Layer 2 of a small transformer language model trained on English Wikipedia (9 layers, counted from 0, width 96).
A neuron's activation on a vector x is SiLU(gate . x) times (in . x), where the dot is the dot product.

Input weights of the MLP neurons that the questions are about. A number n stands for (n - 128) times 0.0038.
n12 gate: 145, 81, 154, 164, 112, 85, 115, 124, 138, 106, 142, 103, 111, 170, 165, 130, 187, 151, 110, 127, 147, 134, 94, 95, 97, 129, 95, 62, 98, 168, 133, 57, 57, 140, 146, 135, 111, 77, 136, 203, 120, 98, 84, 126, 129, 100, 127, 175, 159, 96, 165, 83, 174, 125, 139, 132, 148, 59, 147, 143, 142, 93, 151, 85, 113, 180, 112, 90, 61, 120, 127, 125, 55, 190, 69, 139, 124, 172, 153, 188, 122, 90, 79, 106, 177, 195, 142, 111, 149, 125, 90, 165, 112, 128, 202, 104
n21 gate: 119, 159, 84, 103, 120, 131, 97, 142, 50, 68, 62, 155, 121, 167, 101, 150, 134, 141, 79, 151, 143, 86, 105, 209, 74, 189, 131, 150, 91, 127, 129, 103, 116, 180, 69, 141, 164, 173, 87, 137, 83, 162, 47, 155, 88, 136, 111, 142, 87, 212, 147, 99, 182, 192, 73, 133, 140, 128, 167, 174, 122, 165, 102, 119, 149, 153, 140, 161, 77, 155, 137, 115, 85, 171, 157, 206, 174, 135, 95, 89, 113, 193, 71, 199, 193, 163, 100, 67, 156, 129, 136, 158, 127, 86, 99, 180
n56 gate: 137, 113, 126, 112, 80, 79, 134, 115, 139, 120, 124, 107, 162, 171, 172, 123, 135, 138, 60, 206, 111, 148, 184, 139, 61, 161, 148, 96, 91, 193, 135, 80, 171, 130, 164, 115, 85, 85, 181, 143, 113, 100, 161, 144, 177, 127, 91, 120, 90, 77, 187, 137, 121, 120, 165, 113, 109, 181, 76, 130, 158, 144, 145, 70, 210, 161, 150, 164, 100, 207, 117, 149, 104, 203, 127, 83, 148, 143, 119, 90, 156, 139, 65, 162, 146, 128, 151, 129, 174, 119, 192, 110, 124, 130, 121, 179
n64 gate: 136, 148, 171, 206, 96, 168, 189, 152, 129, 198, 120, 89, 69, 102, 106, 191, 116, 34, 194, 114, 72, 74, 171, 167, 72, 108, 97, 77, 168, 110, 76, 190, 152, 102, 31, 121, 153, 118, 135, 113, 55, 89, 112, 126, 148, 111, 133, 178, 55, 83, 148, 170, 136, 166, 166, 12, 118, 120, 173, 92, 93, 130, 147, 129, 202, 111, 124, 131, 72, 81, 124, 144, 143, 144, 155, 97, 123, 124, 118, 132, 151, 67, 167, 168, 117, 161, 99, 91, 144, 163, 188, 144, 177, 133, 200, 129
n75 gate: 146, 111, 123, 106, 127, 183, 146, 173, 152, 73, 37, 90, 144, 147, 104, 121, 111, 109, 143, 68, 189, 135, 134, 194, 65, 71, 147, 97, 73, 101, 171, 152, 202, 181, 143, 163, 83, 166, 114, 155, 99, 124, 101, 138, 161, 158, 140, 177, 74, 134, 115, 134, 163, 124, 175, 84, 66, 145, 132, 100, 102, 90, 141, 124, 151, 123, 144, 167, 150, 109, 67, 215, 139, 162, 180, 109, 146, 168, 122, 123, 133, 161, 150, 127, 99, 110, 111, 87, 137, 144, 111, 143, 110, 116, 150, 149
n112 gate: 97, 177, 137, 143, 135, 157, 115, 162, 143, 207, 55, 46, 167, 132, 133, 168, 135, 36, 107, 134, 156, 161, 193, 104, 135, 188, 104, 92, 60, 39, 124, 82, 137, 115, 98, 151, 80, 130, 158, 136, 87, 132, 119, 78, 158, 220, 133, 151, 144, 147, 175, 176, 128, 177, 123, 68, 166, 117, 180, 139, 95, 154, 156, 115, 137, 80, 115, 167, 145, 165, 106, 134, 111, 141, 169, 88, 129, 132, 110, 121, 132, 143, 185, 108, 139, 136, 160, 159, 72, 93, 127, 143, 57, 134, 179, 151
n122 gate: 75, 142, 99, 121, 142, 144, 109, 129, 139, 122, 128, 154, 122, 76, 157, 154, 37, 136, 100, 84, 182, 85, 79, 166, 126, 102, 83, 91, 180, 107, 73, 157, 72, 96, 97, 134, 101, 108, 234, 128, 158, 101, 46, 161, 98, 101, 169, 105, 96, 65, 104, 143, 141, 107, 133, 91, 158, 77, 161, 141, 190, 167, 160, 109, 123, 109, 98, 137, 65, 144, 153, 96, 136, 136, 91, 151, 169, 98, 78, 123, 149, 116, 129, 144, 172, 177, 156, 158, 183, 139, 90, 121, 161, 158, 166, 115
n126 gate: 117, 120, 106, 115, 132, 72, 205, 177, 149, 194, 117, 75, 152, 67, 63, 128, 122, 135, 128, 142, 139, 127, 110, 157, 75, 66, 109, 106, 230, 55, 104, 86, 120, 145, 175, 86, 133, 96, 94, 75, 71, 123, 143, 102, 83, 146, 52, 75, 81, 135, 133, 200, 152, 131, 145, 55, 240, 23, 134, 138, 71, 168, 152, 64, 133, 111, 123, 84, 99, 207, 51, 170, 45, 139, 124, 152, 149, 128, 172, 162, 118, 176, 132, 66, 151, 94, 151, 140, 173, 155, 111, 170, 63, 139, 174, 145
n155 gate: 78, 213, 47, 141, 82, 134, 156, 109, 102, 99, 181, 188, 142, 179, 93, 96, 133, 124, 129, 116, 185, 80, 177, 115, 56, 76, 116, 202, 149, 99, 89, 248, 134, 130, 94, 119, 118, 164, 106, 172, 72, 152, 114, 92, 121, 124, 69, 151, 72, 81, 172, 129, 80, 142, 169, 122, 76, 130, 163, 99, 143, 124, 107, 87, 87, 139, 201, 124, 129, 145, 120, 66, 144, 122, 131, 84, 110, 119, 125, 81, 137, 114, 168, 114, 154, 156, 57, 111, 128, 160, 123, 204, 106, 163, 101, 158
n232 gate: 120, 126, 188, 138, 219, 75, 99, 102, 194, 104, 161, 115, 163, 137, 128, 80, 101, 167, 69, 127, 143, 118, 106, 52, 133, 175, 107, 94, 156, 102, 102, 127, 125, 156, 162, 159, 133, 103, 137, 160, 90, 71, 96, 34, 137, 155, 145, 130, 116, 127, 65, 108, 154, 173, 227, 97, 67, 152, 128, 146, 178, 108, 119, 160, 67, 135, 144, 144, 138, 163, 66, 121, 107, 86, 148, 93, 144, 120, 143, 183, 96, 117, 159, 138, 120, 172, 122, 118, 99, 151, 85, 114, 169, 169, 187, 81
n12 in: 41, 101, 184, 168, 130, 119, 49, 137, 59, 80, 158, 141, 154, 159, 139, 179, 153, 137, 173, 97, 144, 110, 86, 129, 128, 82, 156, 59, 93, 76, 120, 116, 40, 152, 120, 136, 126, 181, 182, 167, 112, 105, 87, 184, 113, 165, 154, 187, 128, 141, 110, 159, 168, 140, 114, 148, 159, 93, 90, 126, 104, 94, 148, 42, 98, 127, 134, 140, 52, 111, 144, 123, 90, 164, 135, 161, 181, 137, 121, 145, 101, 121, 119, 137, 126, 105, 157, 169, 76, 152, 165, 156, 101, 152, 149, 120
n21 in: 153, 72, 122, 172, 128, 196, 139, 85, 121, 121, 207, 116, 144, 84, 86, 189, 48, 75, 114, 171, 135, 158, 140, 85, 120, 156, 129, 106, 182, 138, 105, 156, 104, 13, 120, 159, 183, 117, 93, 168, 161, 99, 192, 143, 151, 103, 106, 78, 153, 89, 89, 109, 125, 154, 76, 93, 210, 91, 130, 77, 146, 92, 103, 150, 79, 136, 144, 185, 154, 127, 153, 46, 157, 130, 111, 100, 132, 125, 110, 96, 160, 163, 106, 102, 123, 114, 104, 200, 126, 89, 64, 99, 97, 187, 120, 133
n56 in: 56, 149, 140, 132, 183, 143, 91, 193, 146, 160, 108, 160, 114, 159, 171, 174, 92, 80, 122, 119, 161, 113, 102, 108, 163, 118, 137, 146, 81, 117, 99, 166, 174, 159, 32, 85, 127, 141, 128, 194, 41, 147, 189, 121, 159, 134, 107, 135, 163, 132, 175, 154, 139, 104, 138, 102, 148, 124, 131, 158, 113, 144, 109, 110, 88, 137, 154, 105, 148, 139, 150, 120, 177, 117, 131, 108, 147, 75, 81, 79, 158, 118, 129, 164, 129, 113, 139, 170, 185, 165, 135, 137, 149, 150, 116, 125
n64 in: 122, 164, 137, 99, 129, 105, 111, 166, 166, 100, 103, 119, 128, 36, 130, 101, 91, 99, 132, 123, 133, 80, 127, 142, 148, 40, 51, 172, 128, 96, 42, 153, 90, 123, 126, 147, 166, 160, 89, 122, 135, 139, 51, 101, 137, 73, 103, 144, 140, 94, 159, 175, 127, 106, 132, 122, 133, 88, 193, 123, 105, 105, 148, 139, 192, 217, 174, 159, 133, 192, 108, 133, 137, 163, 117, 164, 177, 126, 145, 147, 143, 142, 104, 172, 114, 200, 110, 115, 157, 71, 105, 137, 113, 139, 175, 175
n75 in: 150, 174, 72, 105, 186, 185, 92, 122, 159, 116, 130, 126, 159, 185, 131, 145, 72, 164, 123, 114, 140, 196, 97, 111, 61, 119, 159, 62, 124, 98, 212, 122, 99, 83, 173, 129, 55, 131, 99, 160, 162, 108, 102, 144, 147, 99, 99, 102, 133, 127, 96, 124, 148, 103, 96, 58, 112, 130, 144, 83, 102, 108, 133, 182, 84, 127, 148, 103, 120, 158, 82, 156, 171, 125, 155, 102, 146, 130, 139, 66, 138, 109, 162, 90, 192, 147, 124, 143, 100, 98, 144, 174, 146, 85, 152, 184
n112 in: 83, 126, 161, 175, 94, 129, 104, 180, 151, 156, 109, 149, 142, 100, 206, 115, 184, 96, 131, 97, 101, 154, 191, 119, 193, 147, 75, 108, 137, 124, 127, 126, 136, 124, 92, 151, 136, 104, 164, 92, 118, 166, 149, 77, 122, 117, 86, 138, 116, 113, 137, 163, 117, 121, 166, 83, 172, 174, 143, 213, 179, 124, 109, 131, 106, 124, 110, 130, 108, 175, 107, 137, 51, 154, 172, 68, 101, 149, 153, 117, 105, 78, 103, 151, 117, 157, 188, 91, 105, 146, 108, 163, 126, 148, 157, 114
n122 in: 129, 153, 103, 129, 190, 134, 176, 135, 128, 168, 140, 142, 169, 85, 140, 131, 113, 156, 150, 87, 95, 185, 113, 97, 96, 172, 156, 149, 113, 169, 96, 130, 146, 132, 96, 189, 119, 119, 165, 222, 160, 143, 141, 107, 191, 122, 156, 149, 125, 139, 111, 146, 161, 149, 141, 153, 86, 152, 177, 110, 195, 159, 111, 118, 132, 111, 82, 127, 101, 121, 150, 133, 155, 108, 146, 193, 137, 122, 134, 145, 97, 62, 101, 129, 137, 112, 178, 129, 98, 80, 99, 105, 151, 75, 101, 79
n126 in: 150, 140, 154, 183, 137, 83, 204, 180, 135, 107, 51, 120, 62, 88, 82, 155, 142, 125, 154, 99, 95, 208, 155, 159, 26, 111, 93, 108, 154, 114, 144, 50, 131, 109, 134, 127, 120, 120, 138, 165, 90, 172, 65, 94, 100, 100, 132, 125, 103, 101, 82, 127, 108, 71, 159, 101, 158, 85, 64, 136, 106, 160, 146, 94, 162, 149, 125, 57, 44, 145, 76, 179, 103, 111, 107, 128, 106, 168, 154, 100, 86, 131, 120, 96, 133, 171, 127, 121, 84, 99, 145, 124, 98, 97, 153, 120
n155 in: 88, 156, 137, 122, 65, 121, 131, 120, 90, 160, 125, 153, 120, 73, 136, 88, 68, 121, 67, 126, 178, 179, 108, 106, 139, 154, 68, 174, 75, 113, 83, 140, 118, 131, 64, 139, 138, 119, 77, 64, 130, 120, 101, 120, 74, 169, 111, 125, 116, 148, 169, 127, 105, 156, 140, 79, 162, 127, 200, 129, 154, 133, 202, 99, 98, 156, 152, 128, 82, 64, 111, 91, 220, 183, 95, 125, 114, 166, 121, 108, 178, 137, 45, 139, 196, 140, 85, 115, 158, 130, 55, 73, 152, 121, 137, 102
n232 in: 50, 135, 107, 125, 82, 131, 130, 100, 88, 139, 123, 118, 115, 170, 160, 93, 101, 98, 61, 121, 110, 152, 69, 80, 153, 69, 94, 140, 54, 89, 82, 138, 108, 112, 160, 131, 157, 174, 127, 137, 115, 150, 129, 157, 105, 134, 161, 180, 167, 100, 112, 63, 128, 38, 118, 155, 198, 161, 96, 156, 117, 148, 123, 118, 109, 106, 185, 115, 133, 130, 165, 144, 136, 136, 101, 132, 140, 63, 125, 58, 148, 149, 151, 169, 136, 59, 114, 157, 143, 127, 184, 167, 103, 101, 146, 117

Each question shows a token from some text and the vector x that enters the MLP there. A number n stands for (n - 128) times 0.018.

"193": 131, 106, 162, 128, 133, 154, 98, 88, 121, 113, 129, 116, 143, 183, 148, 154, 110, 96, 136, 111, 103, 109, 133, 82, 126, 93, 164, 161, 147, 169, 135, 167, 131, 165, 99, 170, 143, 180, 101, 118, 140, 103, 161, 92, 130, 141, 138, 114, 113, 143, 178, 136, 121, 114, 123, 43, 159, 161, 174, 101, 109, 102, 146, 126, 136, 125, 117, 135, 194, 64, 190, 140, 83, 140, 102, 165, 145, 146, 174, 144, 100, 109, 89, 127, 118, 132, 137, 91, 110, 103, 121, 95, 96, 127, 146, 161
The two highest activations, in order: n126, n64

"ers": 84, 117, 117, 109, 111, 86, 122, 107, 126, 137, 102, 85, 167, 140, 139, 143, 162, 141, 112, 167, 123, 125, 146, 162, 119, 174, 81, 178, 102, 156, 118, 82, 140, 146, 100, 107, 145, 172, 125, 108, 188, 170, 166, 155, 119, 116, 118, 108, 157, 114, 146, 131, 149, 131, 80, 125, 95, 132, 149, 133, 100, 153, 80, 145, 106, 157, 108, 61, 109, 86, 119, 93, 92, 146, 96, 38, 111, 103, 100, 104, 127, 154, 97, 136, 95, 180, 111, 160, 141, 128, 131, 106, 100, 126, 93, 128
Which three neurons fire most, strongest first? n75, n56, n122

"S": 123, 142, 185, 149, 113, 153, 155, 131, 134, 118, 171, 149, 126, 124, 119, 115, 186, 119, 106, 152, 98, 117, 169, 98, 140, 171, 74, 132, 128, 97, 120, 136, 119, 118, 115, 157, 94, 109, 114, 125, 142, 172, 119, 171, 94, 92, 138, 132, 162, 131, 109, 130, 140, 126, 101, 129, 120, 114, 124, 111, 176, 160, 88, 125, 101, 121, 132, 97, 134, 136, 120, 109, 126, 139, 149, 119, 127, 96, 146, 127, 98, 140, 75, 127, 113, 109, 136, 131, 168, 166, 105, 119, 123, 137, 139, 120
Which neuron lights up most? n75

"Nor": 167, 40, 123, 134, 116, 86, 165, 123, 157, 112, 117, 129, 133, 170, 109, 143, 84, 163, 139, 130, 113, 120, 98, 121, 142, 146, 121, 128, 79, 104, 106, 142, 126, 95, 179, 121, 125, 132, 138, 158, 130, 122, 105, 106, 110, 135, 182, 112, 143, 142, 165, 132, 97, 183, 155, 147, 137, 131, 120, 135, 98, 167, 125, 120, 115, 97, 84, 76, 172, 60, 92, 140, 98, 156, 140, 116, 154, 87, 141, 160, 113, 158, 84, 114, 202, 127, 158, 124, 122, 156, 143, 82, 142, 139, 156, 107
The most active neuron and its activation: n64, at about 0.25

"h ": 133, 143, 143, 145, 119, 126, 125, 103, 154, 134, 128, 114, 49, 108, 133, 121, 138, 137, 121, 150, 144, 164, 103, 113, 89, 104, 114, 97, 163, 93, 174, 135, 130, 133, 131, 137, 147, 90, 132, 145, 130, 185, 123, 115, 152, 133, 119, 96, 142, 99, 106, 104, 116, 86, 194, 148, 155, 112, 119, 110, 108, 105, 119, 128, 118, 170, 94, 95, 178, 77, 125, 90, 95, 118, 107, 100, 141, 122, 139, 149, 128, 112, 119, 145, 167, 123, 170, 119, 188, 139, 145, 124, 156, 156, 138, 117
The most active neuron and its activation: n126, at about 0.47

"m": 149, 127, 166, 118, 141, 142, 160, 98, 153, 129, 137, 174, 94, 135, 110, 122, 148, 99, 186, 94, 113, 167, 142, 141, 147, 130, 160, 139, 164, 157, 152, 138, 144, 163, 97, 76, 163, 135, 126, 145, 105, 151, 176, 126, 111, 143, 147, 153, 132, 145, 99, 170, 108, 79, 88, 118, 108, 111, 106, 143, 126, 85, 143, 129, 113, 101, 128, 99, 122, 129, 83, 113, 199, 138, 148, 118, 143, 131, 145, 138, 121, 111, 115, 121, 77, 168, 149, 57, 157, 105, 117, 57, 83, 112, 131, 119
Which neuron lights up most? n232

"n": 78, 113, 140, 98, 145, 96, 137, 140, 123, 111, 118, 180, 146, 173, 60, 92, 132, 116, 145, 135, 111, 144, 135, 122, 154, 71, 153, 128, 135, 155, 149, 152, 142, 133, 174, 117, 134, 206, 140, 127, 154, 121, 101, 126, 119, 100, 163, 141, 121, 124, 113, 120, 153, 87, 99, 108, 158, 112, 118, 150, 131, 164, 116, 114, 113, 127, 142, 133, 171, 105, 122, 110, 141, 145, 161, 130, 72, 138, 156, 129, 122, 125, 123, 123, 110, 231, 141, 146, 132, 88, 110, 77, 128, 104, 119, 94
Which three neurons fire most, strongest first? n56, n112, n21

"ing ": 140, 147, 122, 106, 131, 158, 151, 137, 113, 159, 175, 145, 47, 113, 92, 131, 137, 141, 137, 139, 112, 127, 129, 138, 96, 150, 102, 154, 100, 130, 135, 118, 146, 98, 162, 126, 132, 144, 120, 154, 131, 133, 147, 110, 169, 107, 125, 122, 143, 119, 125, 140, 133, 88, 140, 141, 126, 136, 138, 143, 144, 108, 142, 134, 81, 145, 147, 92, 167, 121, 171, 148, 134, 159, 123, 132, 147, 136, 151, 135, 122, 158, 127, 140, 111, 165, 137, 114, 127, 140, 120, 105, 116, 133, 131, 142
Which neuron lights up most? n112

"er ": 137, 159, 138, 121, 172, 138, 96, 128, 133, 151, 116, 58, 90, 107, 135, 129, 135, 137, 118, 146, 95, 163, 151, 141, 119, 181, 118, 135, 123, 127, 96, 87, 123, 131, 140, 141, 151, 135, 131, 130, 134, 141, 118, 117, 155, 119, 114, 212, 132, 133, 140, 125, 135, 104, 134, 134, 151, 107, 155, 122, 88, 153, 87, 123, 107, 133, 110, 96, 109, 147, 128, 112, 113, 166, 123, 105, 104, 155, 122, 144, 81, 129, 98, 85, 189, 174, 164, 105, 141, 87, 154, 141, 142, 148, 156, 147
Which three neurons fire most, strongest first? n112, n126, n64

"2": 146, 131, 137, 120, 126, 142, 117, 114, 126, 114, 133, 133, 139, 165, 154, 133, 143, 90, 101, 157, 87, 101, 114, 87, 173, 131, 162, 152, 91, 201, 104, 131, 149, 163, 140, 138, 127, 156, 127, 94, 53, 124, 179, 91, 157, 138, 141, 168, 140, 126, 137, 144, 130, 108, 142, 166, 123, 150, 126, 121, 118, 155, 154, 125, 116, 124, 134, 123, 154, 116, 128, 93, 120, 97, 152, 142, 119, 171, 160, 95, 148, 120, 83, 123, 102, 120, 120, 103, 143, 143, 119, 60, 184, 130, 172, 113
Which three neurons fire most, strongest first? n56, n126, n75

"F ": 134, 144, 191, 126, 127, 142, 86, 149, 141, 147, 99, 114, 137, 70, 124, 156, 137, 111, 160, 148, 136, 145, 115, 176, 122, 158, 141, 124, 152, 102, 167, 154, 87, 146, 105, 168, 141, 71, 132, 97, 104, 128, 130, 83, 161, 113, 141, 109, 102, 150, 140, 121, 115, 114, 160, 121, 128, 95, 117, 134, 169, 116, 84, 109, 111, 103, 112, 91, 162, 128, 94, 154, 118, 119, 147, 98, 146, 110, 126, 119, 131, 118, 122, 160, 104, 118, 142, 108, 87, 140, 95, 123, 125, 137, 130, 131
The two highest activations, in order: n112, n126

"el": 133, 160, 160, 160, 151, 123, 100, 153, 147, 109, 114, 162, 81, 137, 144, 106, 120, 190, 73, 125, 141, 137, 130, 78, 140, 81, 143, 100, 98, 113, 122, 118, 150, 147, 119, 82, 165, 197, 108, 129, 152, 146, 145, 116, 110, 134, 123, 161, 154, 104, 134, 75, 132, 100, 89, 90, 123, 145, 109, 104, 81, 167, 68, 117, 127, 141, 120, 102, 99, 147, 175, 168, 117, 150, 133, 83, 80, 144, 159, 113, 131, 115, 116, 96, 151, 138, 124, 129, 137, 103, 127, 99, 114, 129, 174, 142
Which neuron lights up most? n122

"was ": 111, 149, 111, 134, 79, 114, 102, 153, 79, 159, 118, 117, 91, 123, 107, 166, 181, 122, 114, 105, 78, 131, 111, 164, 144, 143, 153, 126, 108, 130, 107, 145, 102, 160, 133, 165, 110, 126, 130, 118, 156, 155, 140, 162, 153, 136, 156, 101, 122, 78, 122, 182, 113, 128, 92, 123, 98, 146, 114, 115, 104, 121, 169, 136, 153, 176, 139, 108, 144, 138, 182, 134, 182, 106, 136, 139, 146, 120, 132, 151, 135, 149, 131, 140, 97, 190, 139, 134, 161, 141, 134, 70, 98, 137, 179, 154
Which neuron lights up most? n64

"s ": 138, 107, 127, 74, 108, 137, 118, 109, 120, 115, 109, 125, 55, 119, 121, 100, 153, 103, 119, 150, 125, 120, 109, 160, 89, 145, 91, 137, 134, 134, 111, 118, 104, 136, 119, 128, 186, 117, 125, 123, 98, 107, 127, 119, 161, 109, 144, 111, 120, 158, 139, 109, 146, 128, 94, 142, 120, 110, 169, 116, 127, 142, 135, 169, 70, 172, 154, 100, 106, 99, 152, 84, 136, 137, 126, 134, 155, 134, 133, 137, 122, 164, 107, 150, 124, 186, 113, 101, 130, 123, 115, 155, 139, 145, 143, 142
Which neuron lights up most? n21

"a": 165, 128, 68, 123, 174, 167, 119, 157, 181, 85, 141, 129, 73, 148, 152, 126, 160, 121, 140, 112, 142, 160, 134, 140, 134, 103, 120, 118, 119, 205, 100, 162, 95, 145, 138, 149, 112, 157, 135, 125, 158, 138, 158, 82, 110, 85, 132, 156, 169, 93, 108, 134, 103, 112, 115, 88, 123, 96, 122, 132, 166, 130, 122, 124, 114, 137, 91, 121, 178, 170, 117, 137, 160, 105, 122, 125, 110, 119, 146, 113, 121, 132, 128, 183, 124, 77, 139, 146, 147, 125, 104, 131, 117, 97, 131, 170
The most active neuron and its activation: n75, at about 0.14

"x": 174, 116, 76, 113, 155, 133, 171, 121, 172, 148, 126, 152, 121, 123, 135, 90, 155, 139, 104, 148, 178, 124, 123, 135, 86, 143, 147, 117, 158, 204, 154, 87, 149, 131, 116, 130, 114, 153, 155, 114, 116, 117, 113, 111, 117, 114, 91, 101, 146, 115, 135, 99, 118, 120, 120, 148, 114, 116, 83, 162, 118, 110, 124, 142, 96, 177, 118, 74, 131, 153, 102, 129, 179, 103, 138, 56, 104, 111, 104, 132, 155, 125, 111, 142, 86, 126, 172, 133, 98, 77, 140, 83, 172, 157, 131, 87
Which neuron lights up most? n64

"sid": 132, 118, 130, 134, 124, 123, 126, 78, 158, 105, 155, 150, 90, 187, 90, 141, 109, 137, 158, 167, 53, 140, 136, 121, 110, 127, 100, 163, 122, 86, 138, 145, 170, 155, 91, 103, 89, 165, 125, 117, 163, 156, 73, 105, 124, 102, 187, 119, 133, 168, 135, 144, 124, 117, 163, 102, 156, 109, 151, 174, 149, 96, 141, 154, 138, 116, 111, 114, 111, 182, 178, 160, 161, 151, 95, 169, 144, 117, 92, 118, 172, 123, 120, 99, 140, 121, 105, 164, 193, 91, 86, 126, 118, 148, 172, 111
Which neuron lights up most? n64

"b": 161, 148, 152, 94, 89, 124, 86, 145, 150, 111, 140, 205, 86, 113, 111, 113, 113, 79, 144, 99, 113, 130, 126, 160, 164, 126, 146, 151, 124, 201, 212, 85, 160, 134, 75, 129, 179, 107, 105, 111, 175, 111, 131, 160, 114, 137, 128, 145, 125, 161, 128, 162, 121, 128, 104, 124, 168, 104, 120, 119, 133, 89, 112, 134, 109, 159, 149, 116, 97, 122, 111, 181, 167, 193, 128, 131, 119, 139, 117, 73, 126, 134, 138, 108, 119, 133, 161, 119, 137, 133, 143, 90, 159, 141, 95, 146
The most active neuron and its activation: n232, at about 0.2

"un": 94, 142, 111, 114, 138, 133, 124, 116, 165, 106, 117, 122, 92, 135, 143, 104, 141, 152, 151, 160, 89, 139, 113, 175, 129, 116, 134, 115, 159, 170, 131, 143, 133, 136, 112, 140, 136, 141, 106, 124, 158, 158, 160, 111, 110, 152, 146, 119, 129, 101, 134, 145, 107, 133, 138, 120, 143, 122, 118, 131, 161, 156, 140, 183, 119, 128, 170, 92, 198, 154, 135, 189, 164, 89, 115, 88, 103, 140, 133, 169, 149, 128, 57, 126, 209, 147, 92, 84, 130, 135, 109, 176, 148, 101, 177, 112
Which three neurons fire most, strongest first? n21, n155, n122

"d": 117, 114, 176, 84, 108, 138, 127, 66, 134, 129, 114, 200, 100, 116, 125, 138, 135, 156, 133, 142, 94, 153, 106, 118, 177, 146, 154, 114, 150, 137, 116, 153, 153, 97, 124, 102, 151, 247, 105, 93, 67, 146, 147, 119, 111, 135, 136, 98, 122, 123, 117, 97, 183, 115, 79, 128, 127, 118, 131, 126, 131, 124, 131, 133, 154, 136, 163, 114, 113, 185, 140, 140, 180, 68, 127, 139, 144, 160, 153, 141, 114, 133, 126, 116, 143, 132, 128, 111, 149, 126, 155, 56, 157, 150, 63, 92
The two highest activations, in order: n112, n75

"==": 147, 76, 86, 145, 146, 96, 131, 136, 111, 142, 131, 136, 138, 117, 118, 194, 204, 164, 106, 121, 108, 121, 137, 162, 134, 134, 116, 136, 98, 174, 123, 96, 167, 110, 122, 155, 156, 178, 125, 129, 104, 166, 130, 149, 131, 161, 194, 179, 153, 137, 131, 128, 160, 97, 115, 192, 104, 107, 104, 63, 148, 96, 162, 131, 130, 114, 89, 98, 102, 114, 203, 176, 107, 141, 112, 97, 126, 140, 132, 138, 157, 115, 148, 145, 129, 125, 86, 104, 100, 141, 202, 134, 147, 128, 168, 101
Which three neurons fire most, strongest first? n12, n155, n112

"er": 96, 121, 148, 102, 154, 120, 136, 103, 170, 187, 110, 94, 130, 138, 126, 139, 138, 105, 110, 130, 102, 92, 146, 100, 154, 143, 156, 160, 59, 144, 105, 107, 164, 147, 114, 134, 110, 131, 113, 107, 90, 168, 144, 134, 116, 137, 140, 198, 130, 100, 180, 143, 72, 112, 105, 129, 122, 131, 131, 150, 128, 144, 103, 129, 109, 164, 149, 99, 122, 116, 152, 108, 130, 138, 110, 70, 67, 172, 76, 154, 156, 129, 80, 110, 155, 134, 125, 94, 152, 147, 160, 77, 135, 123, 147, 139
Which neuron lights up most? n56

"ch ": 156, 137, 133, 95, 152, 131, 82, 128, 148, 142, 123, 60, 87, 113, 119, 141, 147, 129, 123, 136, 135, 131, 119, 149, 89, 135, 117, 115, 141, 165, 94, 94, 142, 121, 92, 114, 112, 97, 132, 152, 50, 137, 138, 73, 153, 144, 119, 109, 93, 143, 125, 118, 115, 83, 162, 113, 137, 123, 128, 144, 100, 125, 117, 129, 87, 152, 126, 101, 135, 120, 187, 91, 153, 143, 133, 163, 103, 117, 137, 145, 121, 187, 86, 198, 118, 146, 155, 82, 151, 91, 125, 114, 157, 145, 146, 125
Which three neurons fire most, strongest first? n56, n64, n126

"or ": 135, 146, 133, 140, 148, 165, 152, 142, 132, 151, 122, 103, 105, 148, 124, 126, 165, 151, 145, 111, 90, 124, 120, 128, 147, 111, 99, 134, 107, 108, 147, 149, 137, 110, 124, 96, 138, 132, 142, 118, 101, 108, 85, 102, 166, 118, 107, 97, 151, 96, 112, 147, 113, 68, 138, 136, 127, 125, 124, 122, 175, 131, 136, 135, 118, 137, 76, 84, 145, 143, 156, 88, 136, 124, 132, 112, 129, 110, 147, 135, 87, 148, 111, 124, 145, 200, 150, 103, 157, 134, 160, 116, 92, 135, 104, 154
The most active neuron and its activation: n21, at about 0.12

"H": 128, 114, 151, 124, 112, 122, 108, 102, 143, 142, 118, 124, 117, 111, 145, 94, 95, 117, 127, 160, 132, 122, 143, 107, 126, 84, 118, 141, 140, 124, 107, 122, 105, 133, 138, 166, 118, 156, 134, 138, 152, 155, 119, 149, 92, 132, 163, 121, 154, 95, 119, 107, 126, 140, 159, 170, 118, 130, 138, 98, 119, 120, 103, 120, 127, 160, 102, 93, 177, 94, 79, 176, 117, 142, 125, 120, 124, 110, 155, 100, 118, 124, 104, 176, 169, 124, 166, 137, 156, 163, 163, 106, 137, 158, 176, 167
Which neuron lights up most? n232

", ": 88, 135, 176, 111, 149, 150, 75, 124, 109, 97, 120, 152, 109, 138, 158, 146, 148, 111, 141, 140, 85, 123, 124, 138, 153, 132, 113, 133, 64, 126, 119, 139, 116, 113, 92, 106, 150, 141, 122, 88, 89, 130, 144, 137, 167, 123, 152, 161, 114, 129, 117, 143, 105, 111, 129, 139, 151, 164, 153, 103, 122, 108, 139, 152, 100, 131, 138, 161, 169, 105, 128, 133, 132, 112, 136, 124, 143, 135, 125, 119, 121, 137, 132, 141, 90, 124, 124, 96, 139, 130, 141, 79, 113, 144, 152, 148
The most active neuron and its activation: n126, at about 0.29

"od": 113, 155, 154, 145, 136, 119, 107, 117, 179, 142, 130, 196, 114, 147, 113, 139, 130, 164, 121, 151, 130, 142, 96, 122, 96, 99, 86, 143, 137, 97, 112, 73, 151, 131, 80, 86, 97, 149, 136, 102, 147, 184, 163, 122, 121, 142, 116, 98, 169, 125, 150, 181, 149, 151, 115, 125, 108, 123, 147, 138, 98, 143, 130, 156, 107, 213, 123, 117, 110, 178, 161, 126, 159, 58, 122, 76, 100, 140, 131, 141, 162, 109, 110, 153, 84, 164, 68, 154, 162, 112, 123, 85, 88, 147, 147, 109
Which neuron lights up most? n155

"as ": 154, 156, 151, 127, 189, 135, 121, 163, 145, 158, 139, 130, 148, 134, 98, 114, 107, 126, 135, 106, 91, 124, 141, 153, 114, 186, 105, 93, 117, 107, 130, 127, 128, 124, 140, 109, 139, 155, 119, 136, 97, 173, 103, 129, 165, 145, 103, 126, 131, 143, 143, 158, 115, 81, 126, 107, 144, 120, 143, 155, 105, 167, 123, 119, 108, 134, 121, 116, 136, 111, 130, 139, 140, 109, 141, 142, 149, 116, 89, 109, 112, 130, 101, 146, 103, 109, 146, 104, 179, 129, 175, 132, 162, 106, 119, 148
Which neuron lights up most? n126